Layer 10 of a small transformer language model trained on English Wikipedia (15 layers, counted from 0, width 96).
A neuron's activation on a vector x is GELU(weights . x), where the dot is the dot product.
The model reads these tokens: "ter" "n" " p" "art" " of" " wh" "at" " e" "v" "ent" "u" "al" "ly" " b" "ec" "ame" " the" " p" "o"

The vector x that enters this layer's MLP at each token. A number n stands for (n - 500) times 0.0099.
0 "ter": 419 441 663 430 507 692 562 583 580 398 683 404 549 610 447 293 415 300 556 506 362 383 507 459 507 606 631 529 463 634 636 575 692 766 505 451 177 589 393 616 244 675 557 458 448 421 505 562 625 546 585 372 509 483 398 423 721 622 337 425 466 192 457 608 642 589 743 420 356 331 569 452 366 470 571 589 414 519 439 371 673 356 483 485 696 379 484 542 527 493 231 551 571 289 722 659
1 "n": 329 661 459 439 487 491 604 254 454 419 586 426 401 624 514 314 569 442 650 405 436 192 442 516 368 620 696 548 379 461 577 471 574 667 423 436 479 531 478 750 390 707 447 586 495 569 549 446 508 571 786 586 415 427 475 477 817 540 222 376 642 440 689 319 428 306 665 478 465 316 607 645 370 557 690 694 481 519 323 403 664 629 472 501 522 298 495 629 499 466 189 583 553 354 565 689
2 " p": 316 346 530 440 488 556 707 488 530 504 735 536 441 540 411 194 541 463 636 467 376 192 404 275 495 599 567 620 323 618 694 633 585 610 541 550 535 406 360 785 417 672 528 509 446 417 492 415 638 389 473 560 360 445 446 371 885 558 447 457 767 252 378 533 560 316 595 413 315 411 587 675 210 451 584 654 568 526 457 432 575 434 568 513 494 458 567 639 607 549 349 445 552 372 515 730
3 "art": 325 543 674 291 568 576 594 421 416 525 595 476 521 550 158 304 437 456 363 389 402 123 505 359 477 453 413 533 594 498 431 637 570 670 452 588 606 478 434 715 469 737 603 419 547 479 564 527 589 440 612 661 180 458 448 447 785 627 355 369 603 458 618 484 355 606 689 549 516 411 624 736 376 424 542 699 554 561 496 453 619 508 380 320 496 488 361 522 402 572 217 585 609 386 545 844
4 " of": 335 493 618 370 404 699 523 320 432 508 397 509 708 559 298 146 614 297 510 461 370 403 448 227 533 492 570 591 587 564 654 534 549 714 449 437 617 466 558 640 412 717 460 434 535 429 441 550 573 544 740 509 398 518 389 520 704 549 365 495 673 456 517 574 302 392 793 376 524 289 703 422 183 592 815 562 401 455 550 567 583 418 442 472 401 565 546 480 468 477 338 575 590 300 576 682
5 " wh": 419 348 459 455 485 676 397 510 445 473 645 365 615 470 398 243 601 546 479 457 419 367 622 256 441 647 649 625 425 450 576 665 431 533 537 556 458 502 476 664 436 547 401 504 530 390 558 554 491 667 557 653 520 428 388 450 644 528 198 572 829 415 580 598 582 507 854 449 448 237 640 484 296 381 502 703 252 500 314 250 609 440 637 454 510 491 694 553 672 437 497 579 764 264 451 526
6 "at": 382 665 448 287 612 741 485 397 344 550 562 547 577 495 384 289 570 299 707 522 321 230 445 518 434 494 599 407 292 524 655 693 560 630 608 464 583 443 284 516 589 695 531 493 422 522 463 485 660 710 543 763 394 406 282 534 646 451 335 603 626 310 466 630 449 700 686 561 363 358 502 542 418 546 527 553 479 473 475 226 656 589 508 511 520 316 520 776 506 509 282 493 415 396 432 671
7 " e": 388 658 719 332 397 717 540 293 494 400 541 535 581 351 391 109 676 510 624 564 427 377 474 347 417 476 570 479 566 549 631 545 604 767 462 470 407 520 357 558 310 671 399 519 555 372 456 508 675 545 552 671 435 466 522 507 813 625 438 398 664 311 407 551 362 429 727 441 388 480 451 593 337 465 617 633 473 423 463 544 595 452 579 242 462 415 655 635 722 528 188 428 507 543 355 709
8 "v": 391 447 719 239 606 429 389 462 468 603 655 545 442 652 425 225 498 464 727 669 402 141 422 177 545 415 528 484 578 610 531 631 502 524 440 502 716 586 218 454 400 764 283 489 389 431 642 477 575 583 598 580 307 388 622 579 714 523 395 556 557 455 637 471 473 475 516 375 415 256 514 575 590 438 590 516 465 660 455 413 614 642 570 516 492 385 498 569 576 398 219 620 790 437 426 702
9 "ent": 454 531 655 313 376 574 344 363 398 541 638 486 485 575 325 490 609 342 331 469 421 249 434 415 457 661 452 475 404 549 508 922 491 531 481 305 421 621 221 652 367 757 506 548 506 502 693 399 652 552 677 675 345 507 400 553 867 480 358 492 625 426 408 527 473 320 629 445 615 447 711 667 313 339 690 600 641 505 492 332 537 580 484 466 449 500 479 523 581 429 262 485 458 589 624 635
10 "u": 228 480 633 364 434 525 551 315 544 537 618 568 486 637 374 420 573 238 643 606 388 388 437 319 542 558 612 486 585 468 480 575 381 380 519 209 465 598 189 590 436 724 445 530 417 503 511 558 686 590 629 677 374 322 448 477 725 642 471 377 659 456 632 365 383 648 595 481 357 384 650 701 248 493 593 744 529 391 466 496 612 667 598 373 358 544 685 692 458 255 340 656 604 353 394 644
11 "al": 352 571 570 381 535 779 532 272 330 607 569 368 621 617 410 297 504 312 483 667 355 381 237 422 498 603 534 455 556 486 608 702 407 658 452 397 295 751 352 696 519 651 320 437 376 591 441 616 593 472 737 712 284 389 424 582 712 534 302 524 650 462 439 518 465 431 677 317 525 437 561 619 242 461 622 740 412 479 543 499 554 545 412 348 535 391 621 675 613 486 231 473 625 534 533 522
12 "ly": 352 513 494 323 519 605 481 362 508 507 463 278 564 607 455 286 423 404 623 591 338 432 360 323 518 537 577 455 344 621 574 578 434 778 513 270 530 608 609 661 451 626 501 664 355 512 549 558 773 730 687 674 388 342 456 503 633 563 434 463 615 390 573 483 291 417 799 559 442 351 491 608 241 579 600 746 417 507 373 481 667 307 519 420 570 314 642 472 468 464 245 529 673 355 435 705
13 " b": 403 526 523 244 591 585 463 389 622 497 513 405 576 693 405 26 530 469 453 575 496 357 478 232 439 624 670 399 377 557 524 606 560 611 472 431 577 458 376 761 476 654 512 527 306 567 459 513 707 490 692 461 385 521 388 592 752 515 309 416 656 386 355 353 590 420 736 498 458 495 326 511 506 446 474 654 540 387 459 478 751 461 663 552 352 406 512 708 630 435 377 390 762 410 558 679
14 "ec": 427 608 631 263 764 600 385 429 504 633 672 372 713 450 244 430 598 601 642 381 460 391 615 477 500 568 570 471 351 641 491 646 467 528 455 399 438 770 365 798 408 576 469 546 468 593 569 428 529 744 527 678 168 403 403 436 575 526 437 362 767 464 499 420 544 545 718 459 319 235 650 378 400 458 630 640 305 533 555 315 609 349 389 497 560 284 370 619 682 465 442 461 506 379 571 547
15 "ame": 535 406 699 279 715 647 348 453 496 421 321 412 720 712 266 397 543 331 570 517 380 422 484 265 421 457 550 422 479 661 510 709 476 728 458 431 415 554 453 678 310 540 540 625 344 436 590 447 666 566 570 445 227 405 457 543 844 446 416 381 693 367 398 474 486 506 722 467 351 392 665 472 362 509 733 686 302 438 499 368 651 492 503 567 452 349 469 707 675 594 373 573 549 543 525 639
16 " the": 414 363 543 401 571 711 523 440 442 563 627 540 663 624 415 292 467 393 511 430 316 320 491 389 358 627 482 471 577 653 626 607 521 732 443 404 435 535 666 635 438 596 314 582 459 445 469 513 736 557 562 499 329 392 460 515 711 543 360 430 610 216 504 540 565 624 912 369 457 313 703 468 252 487 657 621 384 370 423 430 641 349 583 441 519 246 555 578 570 456 328 488 586 354 682 650
17 " p": 414 329 489 426 484 544 696 479 458 478 769 590 477 564 400 219 539 496 620 444 365 178 444 189 537 578 541 585 303 653 659 633 582 669 622 609 555 394 327 796 515 625 426 495 457 393 418 489 611 374 453 648 333 471 469 414 839 528 477 360 710 242 377 590 584 419 640 448 468 465 587 644 272 395 637 647 525 496 405 418 637 406 537 501 439 381 567 675 515 466 390 422 508 445 440 771
18 "o": 537 386 454 341 483 509 467 336 432 393 610 619 451 586 338 116 535 527 593 528 492 109 447 314 593 567 415 478 637 522 402 381 428 669 467 508 541 401 381 749 570 602 557 434 428 381 559 541 668 535 554 562 317 526 444 563 668 656 458 347 517 530 680 556 429 585 632 620 539 421 678 596 387 373 798 574 345 397 336 361 675 467 552 166 525 512 584 678 477 578 477 550 625 403 383 839

Each question shows the input weights of one neuron of the MLP. A number n stands for (n - 500) times 0.002.

n185: 417 448 505 506 405 523 539 424 690 375 555 412 487 222 488 611 401 444 410 587 690 495 449 504 506 654 519 656 552 510 522 678 371 574 367 409 492 701 585 575 394 583 572 605 367 530 561 396 421 542 409 527 591 388 599 490 365 532 425 675 585 531 375 502 565 588 430 341 427 644 670 629 574 573 614 493 546 367 441 444 448 456 673 336 432 670 438 261 339 489 396 379 383 537 753 374
On which token does it fire most? 9 "ent"

n55: 457 465 386 623 501 541 608 546 484 617 524 583 414 387 393 493 522 492 576 308 493 460 599 391 526 547 683 534 571 703 469 686 667 593 680 305 509 391 422 541 405 407 398 422 368 592 754 524 405 524 537 687 491 432 591 400 557 612 466 622 418 448 378 388 487 476 358 439 406 474 577 520 634 640 537 385 390 438 479 796 482 358 550 614 556 548 413 395 490 490 519 456 517 534 395 334
On which two tokens does it fire most, strongest first? 2 " p", 17 " p"

n133: 536 556 690 484 481 479 560 506 342 406 502 547 533 319 387 642 320 137 554 496 516 580 613 480 432 601 675 289 647 420 552 337 559 496 572 573 537 500 450 557 371 387 360 456 415 648 543 441 351 419 673 560 584 681 295 340 528 597 481 428 605 282 523 654 499 555 408 669 322 853 554 590 510 466 426 624 456 560 693 559 422 611 605 483 442 491 502 438 679 488 498 557 457 429 416 519
On which three tokens does it fire most, strongest first? 10 "u", 7 " e", 0 "ter"

n232: 544 558 568 398 534 405 347 656 337 479 617 475 545 488 387 548 523 550 585 618 575 734 359 583 444 389 612 539 585 590 542 413 484 569 442 753 670 277 466 508 392 266 466 488 409 524 469 497 721 409 517 496 590 557 527 497 638 478 570 471 349 485 504 574 569 513 599 570 565 418 388 173 459 674 381 492 407 749 675 405 522 512 464 491 349 436 411 391 440 433 538 504 490 469 388 620
On which token does it fire most? 8 "v"

n19: 803 494 646 426 298 553 472 559 542 289 547 281 530 562 483 453 432 480 309 514 654 428 465 725 276 500 513 410 419 572 418 536 393 415 304 546 484 507 496 368 584 482 586 280 532 670 533 387 607 291 576 442 710 426 376 402 343 550 332 260 654 577 524 677 538 466 633 648 655 488 422 559 665 576 506 691 570 518 491 401 642 69 548 502 381 672 506 359 635 482 636 681 662 581 547 526
On which two tokens does it fire most, strongest first? 13 " b", 5 " wh"

n54: 466 583 688 425 507 506 601 614 704 524 608 444 359 547 499 577 515 448 611 390 474 320 656 473 276 447 369 563 391 490 477 689 666 443 609 376 532 406 660 392 559 569 550 697 358 620 609 488 446 480 386 451 662 695 460 604 534 195 367 386 340 655 600 373 523 565 500 508 424 389 543 459 486 472 600 455 654 445 427 479 485 420 587 628 450 619 571 525 367 412 430 353 344 559 571 436
On which three tokens does it fire most, strongest first? 9 "ent", 1 "n", 6 "at"

n138: 838 661 590 694 361 635 522 480 607 466 611 598 533 462 478 501 479 387 362 473 530 409 624 503 468 655 389 354 494 343 514 700 581 399 428 502 459 441 490 538 673 569 541 459 470 461 500 540 577 661 345 635 430 331 805 427 467 482 510 402 483 451 548 584 696 300 494 495 307 515 549 504 520 626 378 312 442 408 376 487 351 570 575 601 179 505 390 364 431 500 491 404 505 604 720 562
On which token does it fire most? 9 "ent"

n58: 629 526 459 326 676 352 484 561 325 502 690 565 505 540 500 395 532 569 513 426 564 432 436 658 500 296 419 618 602 546 356 760 400 548 512 504 446 349 373 351 691 722 494 436 532 523 378 431 414 387 505 572 647 476 611 603 409 417 448 337 537 609 568 529 617 506 558 481 497 557 497 392 712 445 560 461 371 697 819 518 436 322 613 587 354 459 546 633 585 464 394 510 288 321 322 380
On which token does it fire most? 8 "v"

n127: 565 371 530 613 569 310 685 457 538 523 563 366 478 367 495 514 595 614 498 418 689 452 598 524 434 699 664 491 470 420 361 627 546 459 447 369 556 315 664 505 490 454 441 635 454 258 624 426 382 527 623 610 462 587 471 635 550 421 452 507 328 386 564 544 430 478 385 723 522 540 277 471 461 530 449 617 554 632 381 583 469 396 628 801 386 463 439 455 457 469 492 498 551 335 457 457
On which token does it fire most? 1 "n"

n250: 559 425 361 596 579 435 431 371 634 593 536 423 525 539 401 701 737 456 449 628 316 686 345 599 540 573 658 510 482 493 473 459 461 499 455 646 364 269 560 420 323 560 356 575 566 476 496 545 467 631 283 274 620 541 456 561 749 635 603 342 473 465 381 493 607 465 395 478 550 556 552 532 546 621 478 425 543 267 347 749 550 379 370 524 480 446 657 424 502 498 490 457 499 534 457 527
On which token does it fire most? 0 "ter"

n191: 292 439 477 392 432 456 503 460 303 684 571 375 407 309 401 638 312 454 684 511 315 501 529 749 701 497 630 570 594 401 599 565 403 552 329 482 374 573 514 412 642 399 516 536 303 322 385 810 517 510 443 367 643 709 625 546 322 396 545 560 687 460 465 587 429 475 521 458 518 611 530 301 507 276 469 373 468 507 764 524 596 676 421 645 594 499 474 588 593 292 496 286 547 575 625 541
On which token does it fire most, and how strongly? 11 "al", at about 1.5

n66: 459 675 675 426 273 342 300 471 430 394 464 503 290 258 374 587 473 554 545 410 528 602 643 710 598 725 573 681 455 440 402 347 336 508 400 540 528 627 588 523 284 648 379 703 314 727 448 525 540 423 559 544 571 397 388 408 453 674 404 414 475 514 574 457 545 453 388 479 547 518 395 751 515 503 414 512 515 303 429 580 575 402 691 709 507 407 633 597 662 476 674 526 538 560 630 333
On which token does it fire most, and how strongly? 1 "n", at about 2.3

n39: 483 481 342 646 693 469 394 375 320 277 415 539 300 609 381 488 662 451 434 499 649 445 565 577 716 568 433 468 617 548 485 459 483 584 596 576 306 623 569 398 605 704 592 440 242 358 673 571 653 694 529 419 550 492 370 607 433 414 210 478 486 597 513 523 577 553 389 364 500 621 540 496 510 554 562 404 583 774 535 328 273 281 532 569 451 702 353 327 343 381 471 516 499 588 603 611
On which token does it fire most? 9 "ent"

n114: 479 309 503 351 569 248 356 583 464 570 515 427 559 639 699 627 651 446 587 467 695 409 705 466 460 489 593 417 354 434 350 416 382 598 584 650 536 450 559 307 339 434 566 640 488 462 568 641 446 522 613 461 443 550 542 579 423 471 404 578 461 339 487 546 539 581 535 481 507 511 584 517 671 412 557 465 620 423 626 410 567 452 485 335 532 736 447 325 247 452 268 705 360 534 488 706
On which three tokens does it fire most, strongest first? 8 "v", 3 "art", 18 "o"

n27: 519 440 534 587 577 466 550 406 702 596 540 483 510 284 433 565 576 558 405 391 648 303 454 556 580 303 552 422 321 377 352 650 559 411 529 495 567 274 448 474 790 616 554 285 275 389 440 494 384 646 564 584 548 557 681 411 459 407 211 600 487 350 280 556 483 704 543 531 540 523 580 395 595 520 636 454 588 508 573 447 562 378 441 477 715 593 443 467 439 468 669 433 495 460 714 552
On which token does it fire most, and how strongly? 6 "at", at about 3.1

n199: 486 530 444 517 576 576 500 501 749 469 522 616 343 655 451 489 671 308 422 485 498 406 499 386 518 431 462 720 492 579 451 432 596 258 523 528 298 440 716 487 502 481 358 399 509 381 539 523 398 739 598 378 445 432 715 478 333 429 327 243 414 537 534 703 650 210 501 524 465 353 685 595 602 313 523 436 370 562 543 434 731 617 471 398 660 512 616 520 297 742 615 584 480 654 431 427
On which token does it fire most? 18 "o"

n7: 398 399 894 249 378 432 533 575 493 561 417 539 478 813 504 698 456 650 469 536 408 547 483 629 613 563 471 394 662 527 355 528 634 440 600 680 464 421 342 574 565 437 395 630 481 631 493 505 455 411 635 449 506 420 430 302 314 314 446 664 446 535 512 359 533 474 505 809 475 363 700 434 555 569 517 416 394 333 437 703 532 478 540 364 652 651 225 412 335 488 574 526 603 398 429 389
On which token does it fire most? 3 "art"

n30: 281 581 471 591 490 310 666 453 298 296 597 633 386 557 453 466 421 441 425 588 481 642 631 552 602 485 671 522 224 535 525 355 358 553 774 437 591 495 386 569 536 447 564 492 689 515 433 580 428 511 374 436 717 547 556 480 477 808 592 385 487 424 356 467 502 474 532 578 575 431 479 458 406 556 555 479 619 480 536 426 549 620 442 435 446 499 481 484 440 541 636 481 496 527 554 326
On which token does it fire most? 17 " p"

n50: 386 508 562 548 391 468 600 367 432 454 480 645 800 451 607 777 495 447 423 417 576 484 492 613 503 528 464 648 337 381 675 325 520 528 476 549 539 192 450 357 499 379 595 631 526 456 376 522 591 719 355 436 637 629 519 690 579 562 476 308 580 438 410 438 736 457 457 357 392 585 489 456 430 493 377 626 385 444 470 516 508 529 322 450 607 542 463 520 511 568 431 408 373 783 384 496
On which token does it fire most? 7 " e"

n235: 499 477 520 569 547 447 594 483 555 424 415 536 453 416 782 593 491 559 547 442 638 569 610 307 489 325 644 612 572 566 497 444 733 220 482 562 642 343 509 857 391 439 473 555 685 584 496 456 474 304 407 429 402 570 364 565 478 317 497 499 446 469 332 490 671 451 618 387 648 405 238 423 652 438 570 457 320 509 531 558 515 413 584 447 421 584 642 493 378 590 339 687 329 537 477 592
On which token does it fire most, and how strongly? 17 " p", at about 1.2

n215: 489 507 750 321 372 414 229 525 637 393 635 693 363 613 671 810 590 371 503 486 348 448 687 421 656 430 495 726 607 429 473 658 438 498 440 636 605 427 561 517 478 373 546 442 215 447 505 423 521 468 472 632 601 412 399 342 511 546 594 505 581 457 569 456 440 507 439 488 533 570 584 466 513 512 547 489 379 612 602 711 509 487 388 572 459 452 566 480 352 683 354 452 285 465 432 365
On which token does it fire most? 10 "u"

n219: 558 587 359 427 528 505 584 405 514 404 634 303 493 605 565 495 409 447 305 472 571 516 631 657 427 487 479 349 480 543 313 382 542 510 539 524 440 604 646 357 471 357 660 431 714 662 524 220 630 615 477 454 431 346 298 472 635 660 175 587 325 325 524 596 514 229 630 420 516 662 565 628 598 306 597 449 570 730 443 470 352 632 642 504 544 483 528 549 399 594 691 609 644 566 408 327
On which token does it fire most? 1 "n"

n10: 455 708 308 535 530 338 712 445 404 633 396 421 418 612 479 491 654 481 495 600 534 636 497 457 612 442 572 463 408 591 390 382 556 534 507 502 370 395 579 328 220 341 501 337 439 607 469 575 569 668 620 447 384 457 503 589 492 617 372 516 450 343 631 575 466 462 520 602 511 714 490 429 467 394 394 645 672 350 510 568 446 482 441 512 512 573 499 534 454 428 546 601 459 665 393 702
On which token does it fire most, and how strongly? 12 "ly", at about 1.6

n146: 445 550 661 507 328 642 450 414 507 368 572 569 377 424 580 578 311 513 475 609 497 475 571 556 466 458 577 618 438 533 417 538 475 489 788 546 498 536 426 477 307 528 445 194 735 312 569 511 422 473 531 432 500 545 393 433 361 352 449 622 607 502 533 709 606 634 587 527 450 534 545 506 378 573 358 552 427 192 526 452 256 671 502 448 505 688 583 388 639 305 621 694 469 460 560 496
On which token does it fire most? 5 " wh"

n25: 399 362 544 513 447 633 639 457 693 556 631 534 399 691 404 607 504 524 416 366 498 595 595 701 408 527 502 674 447 576 461 538 291 398 649 405 531 421 535 473 508 574 486 479 496 496 496 609 496 537 391 455 532 516 716 446 549 514 683 545 361 555 400 329 390 392 384 618 537 214 661 546 486 481 660 448 338 595 418 396 355 576 697 376 563 536 572 383 393 376 481 453 358 579 578 347
On which token does it fire most, and how strongly? 10 "u", at about 1.3

n5: 512 424 635 406 366 538 379 388 390 360 555 486 441 695 496 684 459 617 377 685 369 809 512 601 434 451 546 643 601 577 452 436 623 415 522 634 357 562 404 433 641 651 440 534 554 574 253 501 541 330 495 506 603 488 504 550 481 396 319 517 484 524 427 496 409 417 524 429 471 556 544 442 686 634 540 587 295 510 423 576 621 546 420 574 522 390 527 473 415 504 537 595 307 523 429 486
On which token does it fire most? 11 "al"

n160: 284 326 658 576 514 553 601 436 630 464 534 405 432 437 733 570 479 552 355 416 477 400 183 609 269 571 548 580 607 734 486 347 346 333 452 477 746 436 836 525 458 476 408 376 427 521 388 526 295 615 410 377 650 605 330 587 425 502 489 629 442 313 369 636 530 638 469 607 598 540 536 437 558 671 655 733 459 591 408 629 556 346 408 488 665 541 580 636 547 360 471 427 469 528 587 478
On which token does it fire most, and how strongly? 16 " the", at about 2.2

n174: 290 394 407 356 485 313 321 727 735 490 360 637 714 420 532 526 653 339 568 606 690 345 499 693 453 696 637 471 655 472 492 465 439 350 576 434 359 490 615 524 545 597 535 590 477 472 375 442 490 635 389 630 477 536 533 380 521 369 401 435 501 471 560 473 389 631 453 395 539 475 535 557 481 617 353 389 584 629 346 437 563 471 479 616 577 558 491 374 516 354 536 512 644 566 577 413
On which token does it fire most? 10 "u"

n8: 483 565 695 467 567 535 670 396 494 561 326 432 345 527 483 412 410 459 419 288 472 404 527 553 415 598 422 718 333 606 275 498 490 330 370 613 513 631 449 466 563 455 445 499 569 695 445 669 532 388 402 368 512 440 496 216 331 613 544 421 458 494 747 708 730 762 386 716 768 496 343 483 775 275 523 516 552 459 627 519 577 592 327 466 465 547 502 641 496 747 435 459 402 497 426 583
On which two tokens does it fire most, strongest first? 3 "art", 18 "o"

n28: 539 455 583 548 541 690 425 486 819 567 545 665 384 448 407 404 564 551 451 387 616 436 482 638 706 271 780 505 539 457 455 494 277 572 351 456 716 329 779 716 483 567 566 512 339 207 339 537 382 528 651 548 467 627 614 462 375 571 543 461 500 465 625 496 338 541 423 552 454 552 529 304 408 564 642 486 478 425 483 656 551 293 500 582 506 498 543 376 296 387 553 523 547 419 402 322
On which two tokens does it fire most, strongest first? 4 " of", 18 "o"

n113: 626 501 218 627 526 458 446 470 434 369 421 414 413 450 445 437 412 513 578 300 569 499 551 622 595 567 426 778 561 600 390 605 553 397 425 358 343 641 539 365 401 557 568 539 424 511 487 446 457 640 547 616 614 620 589 460 461 618 565 422 490 599 496 648 598 693 476 497 417 202 300 767 530 567 435 334 188 682 530 517 554 620 569 578 386 455 400 643 457 545 418 382 660 440 473 364
On which two tokens does it fire most, strongest first? 5 " wh", 14 "ec"

n179: 602 599 617 396 593 619 552 513 635 739 309 477 695 405 516 752 452 579 433 551 531 480 559 465 553 482 250 462 599 526 575 575 479 392 539 373 484 310 410 683 533 458 473 369 301 637 534 429 580 526 530 529 449 491 472 645 388 376 492 491 494 611 493 447 419 403 515 564 543 604 557 503 424 361 689 215 399 479 470 347 522 275 637 604 306 322 387 528 522 423 621 667 487 527 398 582
On which three tokens does it fire most, strongest first? 14 "ec", 15 "ame", 9 "ent"

n117: 550 472 556 606 422 483 539 472 680 521 530 623 479 615 311 418 565 542 376 517 353 641 476 432 570 473 362 606 598 419 378 440 718 466 333 364 290 321 717 410 402 454 511 527 455 689 590 591 519 735 440 554 556 680 598 636 568 525 597 390 235 662 608 337 628 409 479 584 693 334 666 437 493 440 528 418 424 623 384 622 597 438 421 616 203 472 476 535 446 434 340 534 534 460 508 449
On which two tokens does it fire most, strongest first? 4 " of", 18 "o"

n210: 568 475 497 690 614 310 469 514 379 378 669 515 464 413 588 430 406 537 581 504 552 450 596 512 438 607 521 400 471 402 464 441 540 381 585 609 370 606 392 413 315 836 439 558 421 658 492 540 651 493 610 279 502 546 360 430 635 488 509 426 542 465 480 425 421 517 363 497 452 651 535 578 553 516 431 443 372 516 442 503 379 484 585 544 767 433 596 524 607 480 546 719 365 559 598 302
On which token does it fire most? 0 "ter"

n12: 457 618 578 609 457 471 416 442 717 439 448 478 661 572 653 548 582 568 407 551 547 645 597 628 386 564 574 505 550 479 413 525 452 629 455 388 417 388 724 503 557 277 352 487 481 688 378 418 354 455 493 512 581 365 435 507 662 407 517 448 612 551 562 397 790 366 421 626 509 499 385 340 539 502 612 531 361 492 518 499 338 461 605 352 603 520 691 530 596 619 293 263 573 412 407 300
On which three tokens does it fire most, strongest first? 5 " wh", 7 " e", 11 "al"

n165: 529 489 685 712 550 549 605 600 656 464 417 314 498 596 648 540 526 445 492 409 538 458 451 404 338 592 479 739 524 595 501 524 345 528 444 503 564 436 546 749 665 405 484 369 291 401 589 402 552 380 536 175 538 553 320 578 568 348 615 518 430 416 714 605 524 740 335 614 622 393 466 659 647 553 518 393 183 464 485 342 687 409 586 641 393 538 326 477 351 552 551 520 394 431 508 392
On which three tokens does it fire most, strongest first? 15 "ame", 0 "ter", 18 "o"

n253: 534 477 493 395 439 447 557 480 392 565 321 573 582 609 314 424 578 791 435 753 484 549 632 563 424 541 518 452 610 634 445 573 482 402 453 468 455 648 539 479 594 543 386 528 467 418 682 582 460 503 410 351 338 546 593 474 513 501 647 272 484 542 200 692 604 447 490 587 462 340 458 460 429 444 284 491 309 542 379 548 409 536 618 522 468 547 490 411 508 637 663 387 704 502 592 588
On which token does it fire most, and how strongly? 15 "ame", at about 2.3

n236: 562 517 555 580 572 436 602 369 529 409 381 472 303 149 260 521 485 539 285 346 644 428 513 527 546 445 433 629 615 504 480 689 522 600 569 643 473 427 482 452 451 505 810 288 382 562 336 532 450 662 450 361 469 442 593 671 443 656 548 398 258 475 619 380 508 653 550 500 572 470 554 738 512 429 339 351 454 584 544 565 663 616 540 394 529 540 688 593 591 408 502 709 509 501 367 418
On which token does it fire most, and how strongly? 3 "art", at about 3.9

n181: 570 387 545 564 473 371 647 467 479 293 500 503 613 517 599 493 589 441 460 462 459 536 454 351 784 494 348 428 559 360 635 477 503 441 564 535 421 460 727 517 256 455 647 511 621 591 336 492 480 486 438 347 548 687 440 365 587 471 415 488 365 506 540 578 602 586 563 618 620 692 577 636 474 473 550 464 424 589 486 320 310 661 411 482 597 651 721 511 308 605 355 420 353 233 490 586
On which two tokens does it fire most, strongest first? 0 "ter", 18 "o"

n38: 512 440 529 262 613 392 603 355 474 424 358 319 515 308 561 517 541 540 365 234 445 591 446 638 424 546 687 530 720 735 421 488 414 397 666 631 544 454 433 343 530 516 409 608 514 563 523 638 411 465 435 559 650 536 532 384 546 566 521 520 616 514 285 608 656 629 413 496 519 340 517 393 369 501 576 446 349 331 555 627 403 392 706 558 552 670 598 348 352 605 461 605 478 359 518 550
On which two tokens does it fire most, strongest first? 5 " wh", 4 " of"